Layer 9 of a small transformer language model trained on English Wikipedia (12 layers, counted from 0, width 128).
A neuron's activation on a vector x is GELU(weights . x + bias), where the dot is the dot product.

Input weights of the MLP neurons that the questions are about. A number n stands for (n - 128) times 0.0049.
n76 (bias -0.042): 124, 133, 141, 141, 156, 132, 157, 113, 175, 127, 127, 142, 133, 164, 107, 89, 101, 149, 109, 113, 110, 152, 114, 127, 141, 117, 137, 125, 89, 90, 71, 190, 167, 133, 130, 197, 126, 107, 136, 151, 108, 162, 59, 112, 130, 92, 210, 134, 144, 113, 167, 113, 120, 73, 123, 135, 107, 135, 165, 125, 121, 138, 133, 88, 98, 154, 175, 143, 170, 137, 112, 102, 106, 125, 110, 115, 113, 152, 95, 123, 125, 143, 161, 125, 124, 127, 130, 115, 109, 105, 139, 78, 133, 98, 144, 103, 91, 184, 154, 79, 156, 114, 154, 155, 122, 81, 135, 123, 148, 124, 126, 153, 125, 131, 160, 142, 149, 105, 125, 134, 136, 122, 134, 109, 126, 157, 121, 126
n114 (bias -0.086): 111, 83, 108, 142, 117, 199, 167, 120, 139, 166, 140, 152, 117, 165, 138, 118, 153, 81, 111, 104, 135, 139, 146, 161, 155, 97, 117, 154, 145, 142, 132, 149, 131, 149, 145, 92, 99, 124, 120, 146, 143, 127, 121, 71, 157, 134, 85, 145, 156, 152, 134, 117, 101, 129, 118, 106, 121, 120, 181, 137, 131, 117, 130, 94, 119, 157, 189, 141, 167, 117, 91, 109, 102, 130, 135, 158, 132, 107, 136, 126, 142, 167, 59, 193, 127, 93, 129, 99, 177, 104, 106, 105, 152, 134, 128, 83, 124, 106, 57, 154, 97, 126, 124, 145, 122, 131, 124, 126, 172, 125, 96, 178, 104, 75, 105, 110, 146, 143, 117, 154, 149, 117, 108, 97, 129, 173, 137, 117
n144 (bias -0.086): 172, 177, 156, 128, 41, 181, 120, 95, 151, 178, 118, 113, 130, 161, 133, 108, 136, 121, 166, 107, 131, 158, 184, 128, 114, 148, 106, 108, 99, 174, 181, 150, 206, 118, 97, 105, 92, 149, 144, 114, 102, 87, 58, 121, 90, 124, 141, 147, 146, 104, 37, 83, 97, 124, 131, 103, 85, 121, 160, 118, 152, 131, 143, 141, 151, 123, 70, 80, 76, 145, 51, 145, 95, 137, 192, 156, 43, 158, 107, 111, 121, 73, 88, 160, 117, 87, 154, 154, 89, 79, 141, 168, 181, 220, 120, 146, 144, 188, 98, 94, 127, 166, 153, 144, 109, 152, 109, 134, 137, 137, 134, 116, 189, 143, 124, 164, 158, 76, 163, 107, 106, 173, 127, 161, 103, 177, 192, 109
n234 (bias -0.071): 81, 159, 83, 102, 82, 135, 124, 124, 131, 174, 146, 121, 85, 101, 157, 182, 89, 134, 109, 118, 192, 155, 139, 89, 119, 156, 117, 150, 138, 152, 129, 172, 172, 123, 129, 119, 110, 138, 152, 129, 159, 115, 107, 109, 106, 117, 109, 117, 108, 158, 121, 148, 112, 110, 111, 115, 112, 137, 124, 96, 120, 137, 156, 157, 135, 122, 150, 36, 102, 123, 121, 98, 115, 153, 153, 105, 135, 162, 155, 90, 249, 67, 75, 161, 112, 139, 156, 175, 115, 138, 124, 73, 115, 154, 122, 129, 95, 176, 109, 159, 73, 178, 136, 162, 181, 112, 108, 140, 158, 131, 55, 115, 176, 123, 136, 123, 98, 87, 180, 90, 131, 199, 158, 136, 150, 142, 128, 134
n252 (bias -0.035): 94, 116, 125, 148, 109, 142, 213, 141, 153, 104, 93, 134, 125, 120, 155, 111, 115, 142, 102, 152, 122, 137, 111, 133, 91, 104, 127, 127, 42, 133, 118, 153, 172, 132, 129, 171, 108, 139, 102, 123, 153, 123, 106, 133, 93, 109, 118, 72, 110, 148, 110, 151, 156, 170, 118, 138, 161, 122, 131, 60, 153, 162, 141, 146, 123, 122, 125, 125, 89, 164, 65, 163, 193, 111, 189, 102, 118, 131, 131, 123, 117, 124, 116, 117, 160, 131, 131, 119, 146, 138, 159, 149, 121, 98, 159, 100, 91, 116, 119, 88, 106, 156, 104, 145, 99, 126, 99, 97, 123, 141, 131, 175, 107, 162, 123, 126, 171, 166, 122, 88, 163, 122, 92, 62, 141, 152, 158, 156
n258 (bias -0.015): 129, 99, 64, 165, 162, 156, 97, 96, 102, 165, 106, 103, 99, 136, 168, 124, 114, 98, 123, 123, 84, 97, 121, 126, 138, 134, 103, 137, 185, 142, 184, 134, 163, 179, 94, 134, 150, 150, 169, 147, 113, 137, 157, 108, 114, 114, 117, 112, 153, 114, 133, 153, 120, 64, 118, 119, 102, 111, 142, 125, 137, 140, 157, 156, 102, 115, 98, 144, 124, 94, 137, 72, 142, 137, 113, 160, 144, 159, 101, 71, 159, 93, 85, 134, 109, 186, 144, 183, 134, 150, 95, 81, 101, 144, 103, 128, 174, 121, 99, 68, 135, 158, 223, 144, 124, 98, 78, 159, 107, 157, 127, 144, 128, 160, 135, 136, 113, 123, 135, 102, 120, 155, 113, 158, 124, 85, 95, 140
n297 (bias -0.080): 140, 142, 169, 136, 174, 97, 170, 83, 111, 182, 52, 204, 180, 146, 160, 129, 95, 118, 63, 77, 126, 119, 138, 119, 86, 98, 139, 137, 168, 94, 101, 186, 142, 152, 124, 130, 86, 153, 74, 103, 117, 123, 118, 119, 126, 116, 178, 107, 105, 132, 152, 142, 122, 131, 114, 146, 80, 86, 48, 116, 159, 155, 177, 121, 146, 147, 116, 115, 167, 94, 132, 113, 147, 153, 121, 151, 144, 170, 96, 119, 145, 101, 156, 121, 126, 131, 75, 174, 132, 124, 159, 166, 152, 84, 139, 107, 177, 112, 131, 114, 180, 153, 121, 124, 141, 124, 84, 124, 122, 141, 99, 160, 145, 128, 87, 118, 119, 163, 103, 152, 130, 115, 110, 119, 128, 92, 138, 114
n335 (bias -0.022): 153, 124, 152, 115, 135, 143, 161, 105, 103, 133, 152, 92, 167, 85, 199, 144, 97, 126, 173, 115, 139, 100, 146, 173, 133, 155, 143, 160, 141, 98, 149, 121, 196, 111, 160, 100, 121, 119, 170, 122, 108, 138, 142, 119, 140, 142, 132, 100, 119, 128, 122, 151, 121, 155, 113, 114, 127, 105, 143, 138, 123, 126, 141, 164, 156, 131, 81, 145, 128, 116, 107, 101, 107, 88, 116, 147, 111, 118, 80, 152, 108, 145, 152, 133, 100, 124, 135, 166, 120, 120, 100, 111, 104, 160, 157, 135, 121, 161, 113, 65, 122, 178, 128, 150, 102, 145, 105, 126, 114, 133, 108, 83, 124, 128, 122, 97, 58, 134, 120, 61, 107, 171, 107, 135, 176, 160, 119, 143
n553 (bias -0.052): 133, 155, 122, 125, 180, 137, 121, 75, 114, 157, 111, 109, 165, 123, 113, 156, 99, 123, 122, 110, 138, 113, 199, 99, 117, 135, 138, 197, 141, 140, 150, 109, 155, 160, 86, 155, 138, 112, 113, 135, 136, 132, 149, 156, 134, 101, 116, 123, 131, 119, 47, 130, 127, 153, 133, 127, 87, 76, 152, 135, 193, 137, 91, 120, 170, 126, 95, 101, 114, 170, 87, 110, 134, 119, 96, 152, 85, 113, 122, 135, 126, 121, 120, 138, 89, 156, 105, 137, 96, 159, 66, 101, 159, 150, 137, 138, 118, 139, 88, 127, 121, 215, 151, 85, 140, 133, 94, 163, 106, 135, 141, 136, 160, 143, 156, 101, 112, 117, 104, 58, 114, 159, 151, 151, 145, 138, 154, 98
n639 (bias -0.073): 133, 97, 126, 146, 116, 145, 169, 156, 76, 155, 140, 189, 147, 115, 138, 143, 110, 135, 105, 34, 89, 148, 125, 148, 135, 81, 106, 167, 91, 89, 143, 121, 136, 103, 87, 168, 127, 153, 102, 164, 106, 95, 128, 93, 118, 108, 99, 153, 93, 156, 136, 99, 162, 161, 145, 81, 83, 118, 155, 134, 147, 151, 166, 145, 136, 152, 132, 179, 147, 112, 126, 143, 133, 122, 116, 126, 74, 117, 124, 91, 153, 187, 112, 173, 154, 76, 109, 192, 156, 114, 132, 117, 141, 100, 105, 92, 120, 123, 143, 133, 152, 128, 162, 137, 179, 137, 163, 139, 148, 101, 104, 169, 85, 134, 89, 174, 104, 114, 186, 132, 103, 72, 131, 97, 106, 128, 152, 145
n706 (bias -0.076): 125, 140, 99, 130, 153, 161, 102, 116, 118, 186, 132, 145, 80, 146, 108, 172, 103, 75, 140, 95, 127, 166, 141, 88, 95, 127, 72, 138, 134, 166, 125, 135, 111, 112, 127, 121, 102, 225, 153, 159, 96, 200, 110, 128, 132, 143, 141, 116, 132, 160, 75, 146, 148, 97, 155, 117, 145, 112, 91, 113, 142, 142, 118, 104, 112, 136, 61, 110, 95, 131, 150, 108, 120, 95, 139, 78, 139, 124, 123, 113, 177, 159, 52, 152, 159, 218, 149, 187, 107, 149, 169, 144, 97, 104, 143, 112, 93, 106, 126, 103, 124, 119, 139, 133, 132, 122, 73, 127, 101, 140, 136, 109, 136, 170, 101, 167, 105, 124, 122, 124, 120, 148, 126, 149, 102, 108, 131, 116
n760 (bias -0.071): 175, 112, 123, 112, 149, 145, 163, 146, 141, 122, 170, 159, 82, 153, 119, 102, 117, 114, 144, 99, 158, 184, 135, 112, 124, 74, 134, 125, 109, 106, 83, 109, 125, 161, 165, 131, 90, 164, 120, 109, 152, 214, 153, 99, 108, 159, 177, 92, 175, 119, 128, 128, 106, 103, 91, 121, 119, 139, 139, 97, 133, 131, 90, 100, 101, 91, 62, 132, 134, 128, 128, 153, 131, 129, 156, 142, 134, 159, 88, 163, 170, 155, 101, 79, 98, 149, 160, 183, 78, 103, 160, 187, 128, 113, 85, 123, 108, 169, 62, 84, 146, 134, 136, 167, 125, 191, 114, 132, 151, 139, 141, 124, 114, 187, 112, 70, 131, 204, 153, 90, 179, 169, 144, 96, 112, 110, 124, 104
n799 (bias -0.088): 121, 179, 127, 149, 104, 133, 167, 163, 141, 144, 109, 172, 83, 126, 142, 139, 105, 115, 94, 133, 134, 126, 129, 133, 55, 86, 68, 143, 96, 137, 160, 125, 133, 135, 147, 107, 70, 120, 123, 167, 149, 128, 151, 115, 87, 101, 132, 89, 150, 121, 88, 126, 117, 97, 87, 122, 64, 79, 144, 147, 92, 130, 116, 86, 145, 174, 134, 146, 166, 114, 151, 105, 140, 130, 109, 133, 173, 110, 114, 127, 175, 164, 137, 157, 162, 200, 139, 113, 115, 119, 106, 219, 119, 112, 71, 114, 171, 87, 70, 155, 118, 131, 132, 110, 134, 161, 108, 151, 133, 138, 121, 124, 142, 204, 161, 157, 137, 105, 174, 110, 147, 107, 153, 156, 86, 134, 61, 167
n819 (bias -0.036): 92, 85, 154, 83, 64, 137, 76, 146, 103, 169, 169, 133, 146, 148, 141, 112, 162, 97, 135, 128, 174, 114, 165, 125, 126, 181, 76, 163, 94, 112, 143, 139, 143, 105, 98, 128, 141, 130, 147, 161, 138, 105, 158, 101, 121, 142, 199, 108, 124, 97, 56, 136, 126, 118, 136, 99, 148, 116, 114, 99, 130, 115, 168, 124, 106, 136, 150, 133, 115, 51, 126, 139, 146, 142, 143, 142, 142, 142, 134, 141, 158, 130, 121, 178, 83, 124, 134, 167, 135, 158, 122, 103, 99, 180, 80, 103, 147, 146, 111, 93, 137, 158, 110, 170, 141, 137, 89, 112, 138, 127, 108, 165, 194, 151, 132, 138, 125, 105, 129, 88, 108, 197, 101, 116, 130, 95, 121, 116
n839 (bias -0.074): 134, 183, 111, 110, 140, 115, 88, 101, 110, 191, 132, 150, 146, 96, 100, 176, 116, 111, 155, 91, 132, 156, 177, 82, 112, 96, 133, 175, 162, 143, 134, 155, 191, 106, 132, 123, 71, 118, 84, 160, 143, 137, 110, 120, 160, 100, 117, 44, 157, 90, 101, 113, 120, 98, 143, 173, 108, 93, 174, 137, 137, 107, 101, 132, 132, 130, 137, 154, 89, 97, 112, 119, 166, 114, 152, 154, 165, 140, 130, 151, 171, 67, 121, 145, 126, 139, 170, 123, 96, 71, 134, 86, 89, 118, 123, 115, 93, 111, 64, 104, 154, 147, 113, 128, 141, 129, 87, 114, 128, 155, 158, 64, 145, 139, 131, 129, 114, 96, 111, 176, 106, 119, 132, 141, 157, 149, 187, 120
n883 (bias 0.017): 94, 108, 74, 160, 120, 136, 146, 138, 130, 54, 68, 128, 132, 188, 135, 128, 86, 144, 106, 132, 139, 159, 104, 130, 117, 136, 130, 164, 130, 114, 151, 196, 105, 126, 136, 135, 165, 106, 128, 86, 134, 95, 181, 136, 77, 126, 128, 127, 147, 154, 131, 138, 136, 147, 95, 154, 130, 152, 124, 107, 124, 143, 87, 118, 134, 160, 127, 112, 130, 142, 134, 113, 101, 116, 170, 155, 73, 90, 113, 127, 96, 140, 133, 143, 123, 104, 136, 148, 151, 108, 116, 124, 186, 107, 126, 168, 96, 109, 144, 42, 67, 154, 124, 99, 121, 106, 111, 104, 127, 127, 138, 161, 145, 137, 159, 109, 112, 109, 119, 151, 197, 95, 101, 154, 133, 125, 142, 160
n948 (bias -0.036): 96, 98, 131, 144, 116, 131, 182, 156, 111, 141, 110, 111, 149, 128, 147, 173, 174, 110, 123, 155, 132, 123, 130, 83, 121, 82, 64, 141, 68, 184, 145, 163, 135, 131, 187, 143, 121, 143, 127, 148, 136, 212, 112, 96, 149, 123, 142, 104, 117, 97, 157, 146, 86, 179, 155, 114, 117, 100, 91, 140, 151, 131, 155, 141, 170, 84, 111, 103, 101, 119, 129, 93, 157, 125, 149, 166, 162, 102, 159, 113, 144, 122, 133, 176, 121, 149, 143, 144, 160, 103, 136, 120, 125, 178, 86, 81, 138, 190, 156, 105, 77, 102, 123, 139, 144, 105, 104, 140, 153, 126, 67, 138, 119, 124, 154, 127, 161, 102, 161, 110, 106, 148, 161, 104, 86, 118, 119, 116

Each question shows a token from some text and the vector x that enters the MLP there. A number n stands for (n - 128) times 0.074.

" account": 122, 156, 124, 136, 137, 134, 126, 117, 133, 143, 136, 127, 137, 120, 128, 156, 118, 134, 130, 147, 114, 104, 128, 131, 148, 123, 134, 110, 139, 116, 145, 124, 101, 129, 106, 134, 137, 123, 147, 114, 130, 114, 127, 152, 137, 121, 144, 133, 131, 148, 128, 121, 132, 129, 130, 148, 138, 114, 102, 141, 118, 128, 131, 128, 128, 113, 117, 109, 115, 128, 116, 119, 125, 126, 129, 127, 134, 141, 132, 127, 105, 117, 148, 140, 149, 145, 126, 120, 134, 151, 121, 121, 118, 121, 144, 127, 134, 123, 127, 133, 117, 122, 131, 120, 132, 137, 141, 145, 98, 42, 168, 116, 97, 108, 132, 153, 117, 121, 149, 131, 127, 142, 108, 140, 129, 116, 112, 119
Which of these neurons fires most? n553

"C": 126, 101, 136, 118, 107, 157, 137, 130, 116, 117, 139, 117, 113, 139, 124, 128, 131, 136, 134, 141, 107, 113, 142, 151, 125, 130, 113, 147, 152, 135, 144, 150, 117, 114, 120, 126, 144, 106, 126, 128, 122, 130, 138, 134, 131, 142, 121, 140, 134, 139, 124, 128, 146, 110, 127, 155, 145, 120, 135, 134, 115, 138, 148, 122, 98, 135, 137, 137, 124, 143, 128, 127, 132, 141, 106, 146, 126, 138, 115, 121, 60, 146, 128, 101, 125, 110, 130, 113, 132, 115, 122, 121, 115, 115, 130, 128, 125, 124, 129, 130, 138, 126, 120, 144, 129, 132, 121, 163, 125, 74, 142, 122, 131, 115, 136, 128, 153, 129, 100, 122, 132, 121, 119, 125, 122, 142, 141, 137
The two highest activations, in order: n114, n883

"M": 125, 131, 125, 135, 109, 140, 121, 123, 131, 134, 160, 107, 127, 144, 125, 138, 126, 128, 136, 122, 124, 128, 135, 150, 156, 124, 119, 140, 132, 143, 146, 132, 120, 129, 124, 105, 122, 98, 128, 123, 132, 119, 135, 143, 123, 148, 89, 126, 137, 134, 124, 142, 130, 100, 130, 156, 161, 124, 156, 132, 113, 115, 136, 114, 118, 119, 145, 146, 122, 145, 122, 134, 118, 131, 100, 131, 129, 125, 113, 128, 61, 139, 133, 116, 134, 123, 138, 111, 151, 106, 138, 138, 125, 122, 138, 132, 129, 130, 120, 124, 144, 120, 107, 145, 124, 112, 110, 155, 127, 98, 142, 126, 119, 108, 141, 126, 129, 111, 102, 107, 144, 123, 122, 142, 129, 129, 139, 138
Which of these neurons fires most? n114

" He": 114, 107, 127, 117, 133, 119, 119, 135, 145, 115, 148, 128, 111, 115, 124, 134, 113, 132, 156, 146, 111, 156, 121, 122, 145, 120, 137, 108, 120, 155, 139, 116, 133, 133, 132, 153, 129, 126, 161, 134, 136, 148, 142, 147, 117, 123, 105, 123, 139, 141, 120, 135, 133, 126, 121, 141, 130, 132, 136, 139, 124, 131, 131, 132, 90, 113, 123, 135, 134, 140, 125, 153, 147, 124, 112, 127, 136, 142, 137, 131, 107, 122, 117, 96, 114, 131, 129, 130, 148, 124, 153, 142, 120, 127, 146, 131, 127, 123, 128, 107, 122, 124, 113, 113, 127, 123, 130, 145, 110, 43, 165, 150, 115, 139, 133, 111, 122, 139, 130, 135, 122, 123, 129, 127, 113, 127, 126, 109
Which of these neurons fires most? n760

" for": 127, 124, 131, 121, 136, 126, 121, 118, 132, 122, 145, 124, 136, 124, 113, 111, 109, 152, 124, 143, 112, 127, 121, 135, 144, 140, 143, 114, 116, 137, 138, 145, 127, 123, 141, 118, 130, 125, 127, 113, 136, 133, 120, 149, 129, 112, 144, 130, 124, 116, 135, 119, 127, 128, 123, 176, 125, 144, 145, 131, 131, 122, 136, 116, 119, 137, 133, 127, 132, 132, 142, 126, 134, 127, 129, 136, 128, 145, 130, 122, 109, 144, 125, 133, 116, 128, 139, 118, 124, 128, 137, 120, 105, 118, 134, 131, 117, 140, 129, 119, 140, 134, 108, 124, 141, 117, 131, 130, 109, 23, 143, 138, 111, 126, 136, 117, 149, 131, 128, 121, 143, 130, 130, 139, 121, 129, 121, 124
Which of these neurons fires most? n76

"on": 122, 142, 122, 120, 129, 107, 96, 141, 133, 123, 148, 135, 141, 131, 131, 126, 104, 134, 135, 126, 113, 126, 126, 152, 138, 128, 126, 100, 131, 152, 145, 132, 110, 146, 121, 148, 123, 126, 127, 132, 146, 104, 131, 150, 138, 144, 130, 146, 113, 132, 141, 122, 147, 125, 127, 152, 122, 121, 114, 152, 116, 145, 151, 112, 134, 116, 128, 127, 126, 132, 140, 133, 133, 129, 131, 130, 134, 141, 110, 123, 61, 125, 138, 111, 118, 113, 103, 137, 133, 145, 111, 133, 120, 147, 124, 116, 152, 139, 126, 140, 118, 120, 117, 145, 139, 122, 122, 128, 128, 66, 143, 118, 136, 129, 118, 115, 126, 127, 121, 100, 125, 129, 128, 150, 120, 136, 119, 131
Which of these neurons fires most? n335

";": 121, 106, 140, 129, 125, 145, 137, 132, 127, 111, 145, 109, 148, 136, 138, 138, 129, 111, 134, 143, 117, 130, 132, 145, 120, 126, 117, 146, 131, 131, 136, 130, 139, 136, 130, 104, 143, 116, 146, 161, 146, 126, 130, 132, 126, 150, 122, 119, 122, 161, 128, 130, 142, 124, 124, 144, 136, 134, 142, 135, 113, 118, 139, 126, 120, 120, 128, 117, 121, 130, 132, 127, 123, 127, 112, 118, 133, 102, 114, 135, 101, 114, 139, 125, 109, 107, 127, 108, 126, 137, 135, 138, 121, 114, 121, 127, 158, 133, 116, 122, 121, 109, 120, 151, 131, 139, 128, 136, 147, 32, 146, 140, 112, 127, 124, 131, 109, 123, 123, 110, 153, 137, 113, 139, 118, 126, 128, 148
Which of these neurons fires most? n335

".": 107, 115, 139, 120, 135, 131, 132, 142, 99, 134, 123, 116, 135, 133, 126, 146, 121, 111, 135, 144, 108, 130, 121, 131, 137, 136, 105, 126, 127, 133, 143, 132, 124, 117, 137, 114, 126, 131, 140, 136, 137, 139, 118, 131, 142, 107, 140, 139, 131, 132, 127, 133, 117, 149, 124, 152, 149, 121, 117, 139, 124, 121, 146, 127, 142, 130, 138, 139, 127, 140, 160, 116, 131, 122, 110, 118, 142, 133, 129, 129, 81, 125, 134, 123, 121, 103, 130, 124, 143, 124, 142, 124, 127, 141, 137, 126, 139, 122, 127, 107, 109, 132, 131, 124, 138, 119, 110, 137, 127, 40, 136, 134, 130, 109, 131, 127, 143, 126, 122, 129, 139, 136, 147, 138, 119, 105, 108, 139
Which of these neurons fires most? n948

"s": 104, 140, 128, 134, 123, 134, 135, 124, 116, 110, 141, 125, 127, 133, 134, 140, 113, 139, 141, 133, 99, 129, 120, 138, 143, 131, 127, 113, 121, 148, 141, 133, 127, 140, 109, 109, 130, 120, 141, 139, 129, 119, 124, 146, 137, 129, 134, 137, 137, 127, 137, 139, 153, 125, 122, 160, 133, 118, 118, 150, 126, 141, 153, 128, 110, 132, 109, 114, 141, 141, 143, 136, 137, 128, 114, 124, 110, 129, 108, 116, 72, 132, 130, 139, 101, 106, 123, 115, 132, 115, 125, 127, 137, 137, 132, 130, 171, 153, 110, 141, 116, 117, 121, 139, 135, 128, 130, 122, 134, 58, 135, 123, 132, 128, 140, 146, 135, 114, 115, 99, 120, 133, 104, 135, 128, 125, 124, 145
Which of these neurons fires most? n144

" —": 103, 129, 118, 118, 110, 134, 118, 138, 122, 133, 151, 110, 141, 124, 130, 142, 136, 136, 141, 129, 111, 130, 139, 122, 139, 127, 133, 147, 141, 126, 141, 124, 122, 132, 119, 126, 130, 136, 148, 151, 154, 126, 137, 126, 129, 142, 134, 127, 126, 157, 119, 125, 120, 112, 134, 141, 155, 122, 132, 111, 111, 117, 154, 117, 111, 122, 111, 113, 110, 146, 140, 126, 147, 124, 127, 118, 148, 126, 129, 128, 138, 101, 131, 145, 134, 105, 119, 122, 119, 137, 133, 117, 104, 108, 156, 144, 124, 122, 115, 113, 101, 120, 102, 128, 146, 146, 149, 137, 132, 47, 159, 123, 112, 138, 129, 146, 108, 117, 111, 125, 126, 142, 128, 135, 131, 125, 134, 117
The most active neuron and its activation: n234, at about 2.8

"He": 130, 103, 127, 117, 131, 127, 132, 140, 145, 122, 161, 125, 103, 116, 118, 131, 125, 135, 146, 139, 104, 153, 116, 121, 157, 121, 126, 99, 130, 142, 140, 118, 126, 128, 144, 143, 119, 124, 153, 139, 129, 137, 143, 149, 116, 140, 103, 121, 133, 137, 125, 131, 127, 127, 123, 156, 149, 132, 139, 142, 119, 121, 138, 135, 97, 126, 118, 134, 141, 126, 129, 145, 127, 125, 107, 124, 141, 149, 140, 134, 96, 119, 114, 95, 114, 131, 132, 139, 129, 123, 141, 146, 120, 135, 145, 113, 129, 130, 142, 105, 116, 122, 121, 123, 127, 115, 133, 148, 114, 61, 165, 148, 125, 138, 126, 102, 119, 136, 130, 137, 123, 125, 135, 122, 102, 129, 122, 100
Which of these neurons fires most? n760

" were": 116, 142, 122, 123, 135, 148, 125, 134, 124, 137, 155, 147, 145, 139, 103, 145, 130, 153, 126, 134, 144, 138, 130, 149, 132, 142, 126, 121, 120, 127, 144, 139, 125, 117, 124, 114, 132, 126, 126, 133, 153, 127, 143, 157, 127, 153, 136, 133, 127, 125, 113, 136, 134, 104, 131, 145, 112, 118, 119, 126, 115, 97, 144, 128, 127, 123, 124, 136, 118, 119, 136, 126, 150, 120, 134, 126, 139, 120, 131, 126, 106, 119, 119, 129, 124, 119, 136, 141, 135, 119, 154, 138, 120, 115, 108, 156, 123, 135, 129, 115, 121, 129, 117, 113, 132, 125, 102, 139, 128, 33, 136, 118, 120, 123, 125, 140, 130, 116, 133, 119, 127, 144, 131, 129, 105, 132, 115, 107
Which of these neurons fires most? n819

" I": 111, 113, 119, 108, 129, 120, 117, 136, 118, 117, 136, 97, 118, 142, 130, 121, 133, 151, 115, 141, 121, 120, 108, 123, 148, 116, 127, 121, 120, 170, 142, 128, 113, 120, 146, 124, 136, 125, 130, 132, 135, 137, 140, 131, 133, 125, 109, 130, 136, 132, 112, 143, 129, 123, 122, 162, 179, 132, 119, 125, 126, 117, 139, 144, 109, 122, 122, 136, 127, 130, 125, 160, 137, 143, 122, 128, 130, 114, 135, 126, 85, 120, 123, 132, 141, 110, 149, 111, 120, 151, 134, 126, 132, 121, 130, 125, 131, 130, 127, 127, 120, 138, 125, 132, 126, 127, 145, 125, 107, 72, 162, 112, 112, 123, 136, 142, 144, 126, 135, 115, 137, 129, 131, 138, 123, 125, 103, 131
The most active neuron and its activation: n252, at about 1.3

" chart": 117, 156, 142, 139, 112, 125, 121, 130, 107, 129, 135, 134, 148, 140, 141, 145, 115, 133, 113, 141, 120, 113, 123, 142, 135, 137, 123, 124, 115, 134, 145, 141, 111, 123, 121, 119, 130, 126, 118, 141, 113, 112, 154, 150, 117, 133, 137, 149, 110, 158, 124, 133, 136, 114, 138, 150, 126, 124, 131, 144, 113, 114, 133, 133, 123, 136, 141, 135, 126, 127, 141, 126, 152, 125, 135, 111, 130, 125, 139, 124, 97, 134, 126, 125, 127, 147, 122, 127, 105, 132, 154, 128, 121, 109, 131, 122, 116, 108, 139, 129, 120, 138, 130, 98, 140, 125, 104, 159, 115, 46, 151, 128, 112, 137, 120, 148, 115, 116, 129, 121, 131, 134, 130, 124, 108, 142, 116, 116
Which of these neurons fires most? n799

"ular": 132, 129, 149, 114, 130, 130, 137, 121, 115, 121, 135, 125, 132, 121, 136, 138, 117, 132, 138, 129, 89, 134, 111, 161, 128, 144, 133, 109, 125, 140, 144, 120, 133, 132, 146, 130, 147, 116, 132, 117, 135, 108, 119, 154, 135, 116, 134, 126, 115, 132, 137, 128, 146, 127, 127, 136, 128, 137, 134, 155, 118, 148, 131, 128, 106, 125, 142, 133, 137, 124, 116, 147, 154, 140, 108, 129, 127, 121, 107, 118, 60, 142, 139, 126, 107, 109, 138, 138, 150, 128, 132, 130, 122, 113, 121, 123, 149, 125, 121, 152, 109, 115, 113, 140, 144, 128, 148, 137, 125, 70, 134, 122, 107, 127, 144, 145, 120, 119, 130, 113, 137, 107, 117, 126, 127, 113, 123, 159
Which of these neurons fires most? n639

"ness": 123, 146, 127, 128, 137, 131, 126, 114, 133, 120, 136, 129, 127, 130, 144, 131, 120, 134, 138, 139, 98, 100, 121, 147, 152, 155, 136, 109, 135, 135, 142, 140, 117, 123, 114, 121, 138, 115, 126, 114, 129, 114, 103, 134, 134, 131, 128, 147, 148, 135, 131, 133, 138, 138, 140, 158, 137, 133, 132, 155, 137, 131, 135, 129, 109, 128, 132, 129, 134, 130, 137, 119, 131, 131, 131, 121, 128, 137, 120, 117, 81, 118, 145, 131, 111, 115, 116, 133, 138, 155, 121, 111, 149, 136, 143, 146, 129, 144, 121, 126, 125, 116, 119, 122, 133, 120, 123, 113, 98, 50, 139, 140, 117, 116, 128, 139, 116, 128, 131, 98, 116, 134, 89, 145, 127, 119, 126, 136
The two highest activations, in order: n335, n883

" |": 117, 139, 124, 117, 115, 119, 130, 142, 123, 128, 131, 119, 136, 120, 132, 144, 140, 138, 140, 130, 129, 135, 117, 135, 124, 111, 113, 137, 127, 125, 142, 128, 117, 126, 127, 129, 120, 127, 147, 153, 146, 143, 124, 131, 130, 138, 134, 121, 128, 138, 152, 130, 111, 119, 131, 155, 154, 116, 148, 117, 115, 109, 140, 137, 129, 116, 143, 132, 142, 123, 138, 130, 134, 130, 125, 135, 137, 125, 128, 121, 119, 105, 136, 128, 124, 120, 131, 141, 112, 136, 129, 125, 111, 110, 126, 130, 117, 127, 129, 112, 116, 118, 121, 127, 130, 133, 140, 134, 125, 20, 145, 131, 118, 131, 141, 129, 133, 117, 126, 130, 141, 128, 115, 131, 116, 141, 115, 131
Which of these neurons fires most? n948

"T": 135, 120, 130, 115, 114, 151, 137, 118, 111, 112, 124, 113, 107, 147, 120, 133, 132, 125, 121, 139, 118, 143, 125, 147, 152, 104, 133, 127, 136, 146, 148, 128, 107, 130, 143, 136, 147, 110, 132, 143, 130, 132, 141, 146, 114, 135, 115, 128, 137, 148, 134, 132, 137, 111, 114, 166, 162, 129, 123, 142, 118, 117, 128, 145, 113, 142, 130, 127, 127, 123, 145, 132, 118, 117, 92, 129, 138, 123, 109, 100, 82, 131, 134, 133, 103, 131, 124, 94, 118, 111, 145, 126, 125, 129, 124, 132, 116, 140, 109, 139, 126, 118, 124, 142, 130, 137, 143, 146, 148, 86, 127, 124, 118, 120, 149, 141, 141, 137, 98, 137, 113, 119, 122, 135, 121, 128, 134, 120
The most active neuron and its activation: n114, at about 1.6

"der": 123, 150, 146, 120, 128, 127, 122, 106, 147, 95, 141, 120, 137, 109, 134, 113, 127, 158, 135, 133, 117, 134, 143, 126, 127, 143, 166, 109, 135, 109, 140, 122, 116, 112, 151, 122, 132, 112, 130, 121, 144, 136, 124, 121, 129, 122, 117, 150, 135, 158, 149, 126, 109, 95, 113, 148, 158, 119, 151, 116, 129, 142, 153, 131, 127, 129, 140, 147, 136, 134, 145, 120, 132, 107, 140, 116, 133, 138, 126, 138, 89, 136, 145, 117, 117, 112, 111, 99, 133, 112, 111, 144, 121, 112, 113, 131, 114, 135, 164, 112, 133, 111, 137, 104, 114, 135, 154, 105, 118, 100, 130, 132, 122, 124, 125, 137, 123, 144, 150, 135, 105, 158, 97, 127, 111, 113, 124, 141
The three highest activations, in order: n76, n335, n883

" analysis": 108, 144, 128, 134, 125, 144, 128, 107, 109, 132, 137, 110, 141, 124, 132, 148, 114, 144, 140, 142, 98, 108, 127, 146, 151, 157, 125, 128, 137, 136, 143, 126, 105, 126, 106, 122, 141, 124, 127, 135, 138, 113, 114, 152, 135, 126, 135, 129, 141, 139, 118, 139, 117, 139, 122, 139, 139, 122, 110, 143, 126, 143, 134, 123, 117, 129, 144, 128, 109, 145, 118, 118, 121, 128, 122, 129, 130, 140, 127, 126, 78, 117, 143, 126, 137, 112, 123, 123, 127, 153, 108, 118, 114, 144, 138, 138, 139, 141, 123, 139, 100, 106, 128, 132, 131, 139, 123, 138, 92, 59, 166, 130, 101, 115, 142, 141, 120, 126, 121, 109, 136, 132, 115, 154, 133, 137, 131, 133
The most active neuron and its activation: n553, at about 2.5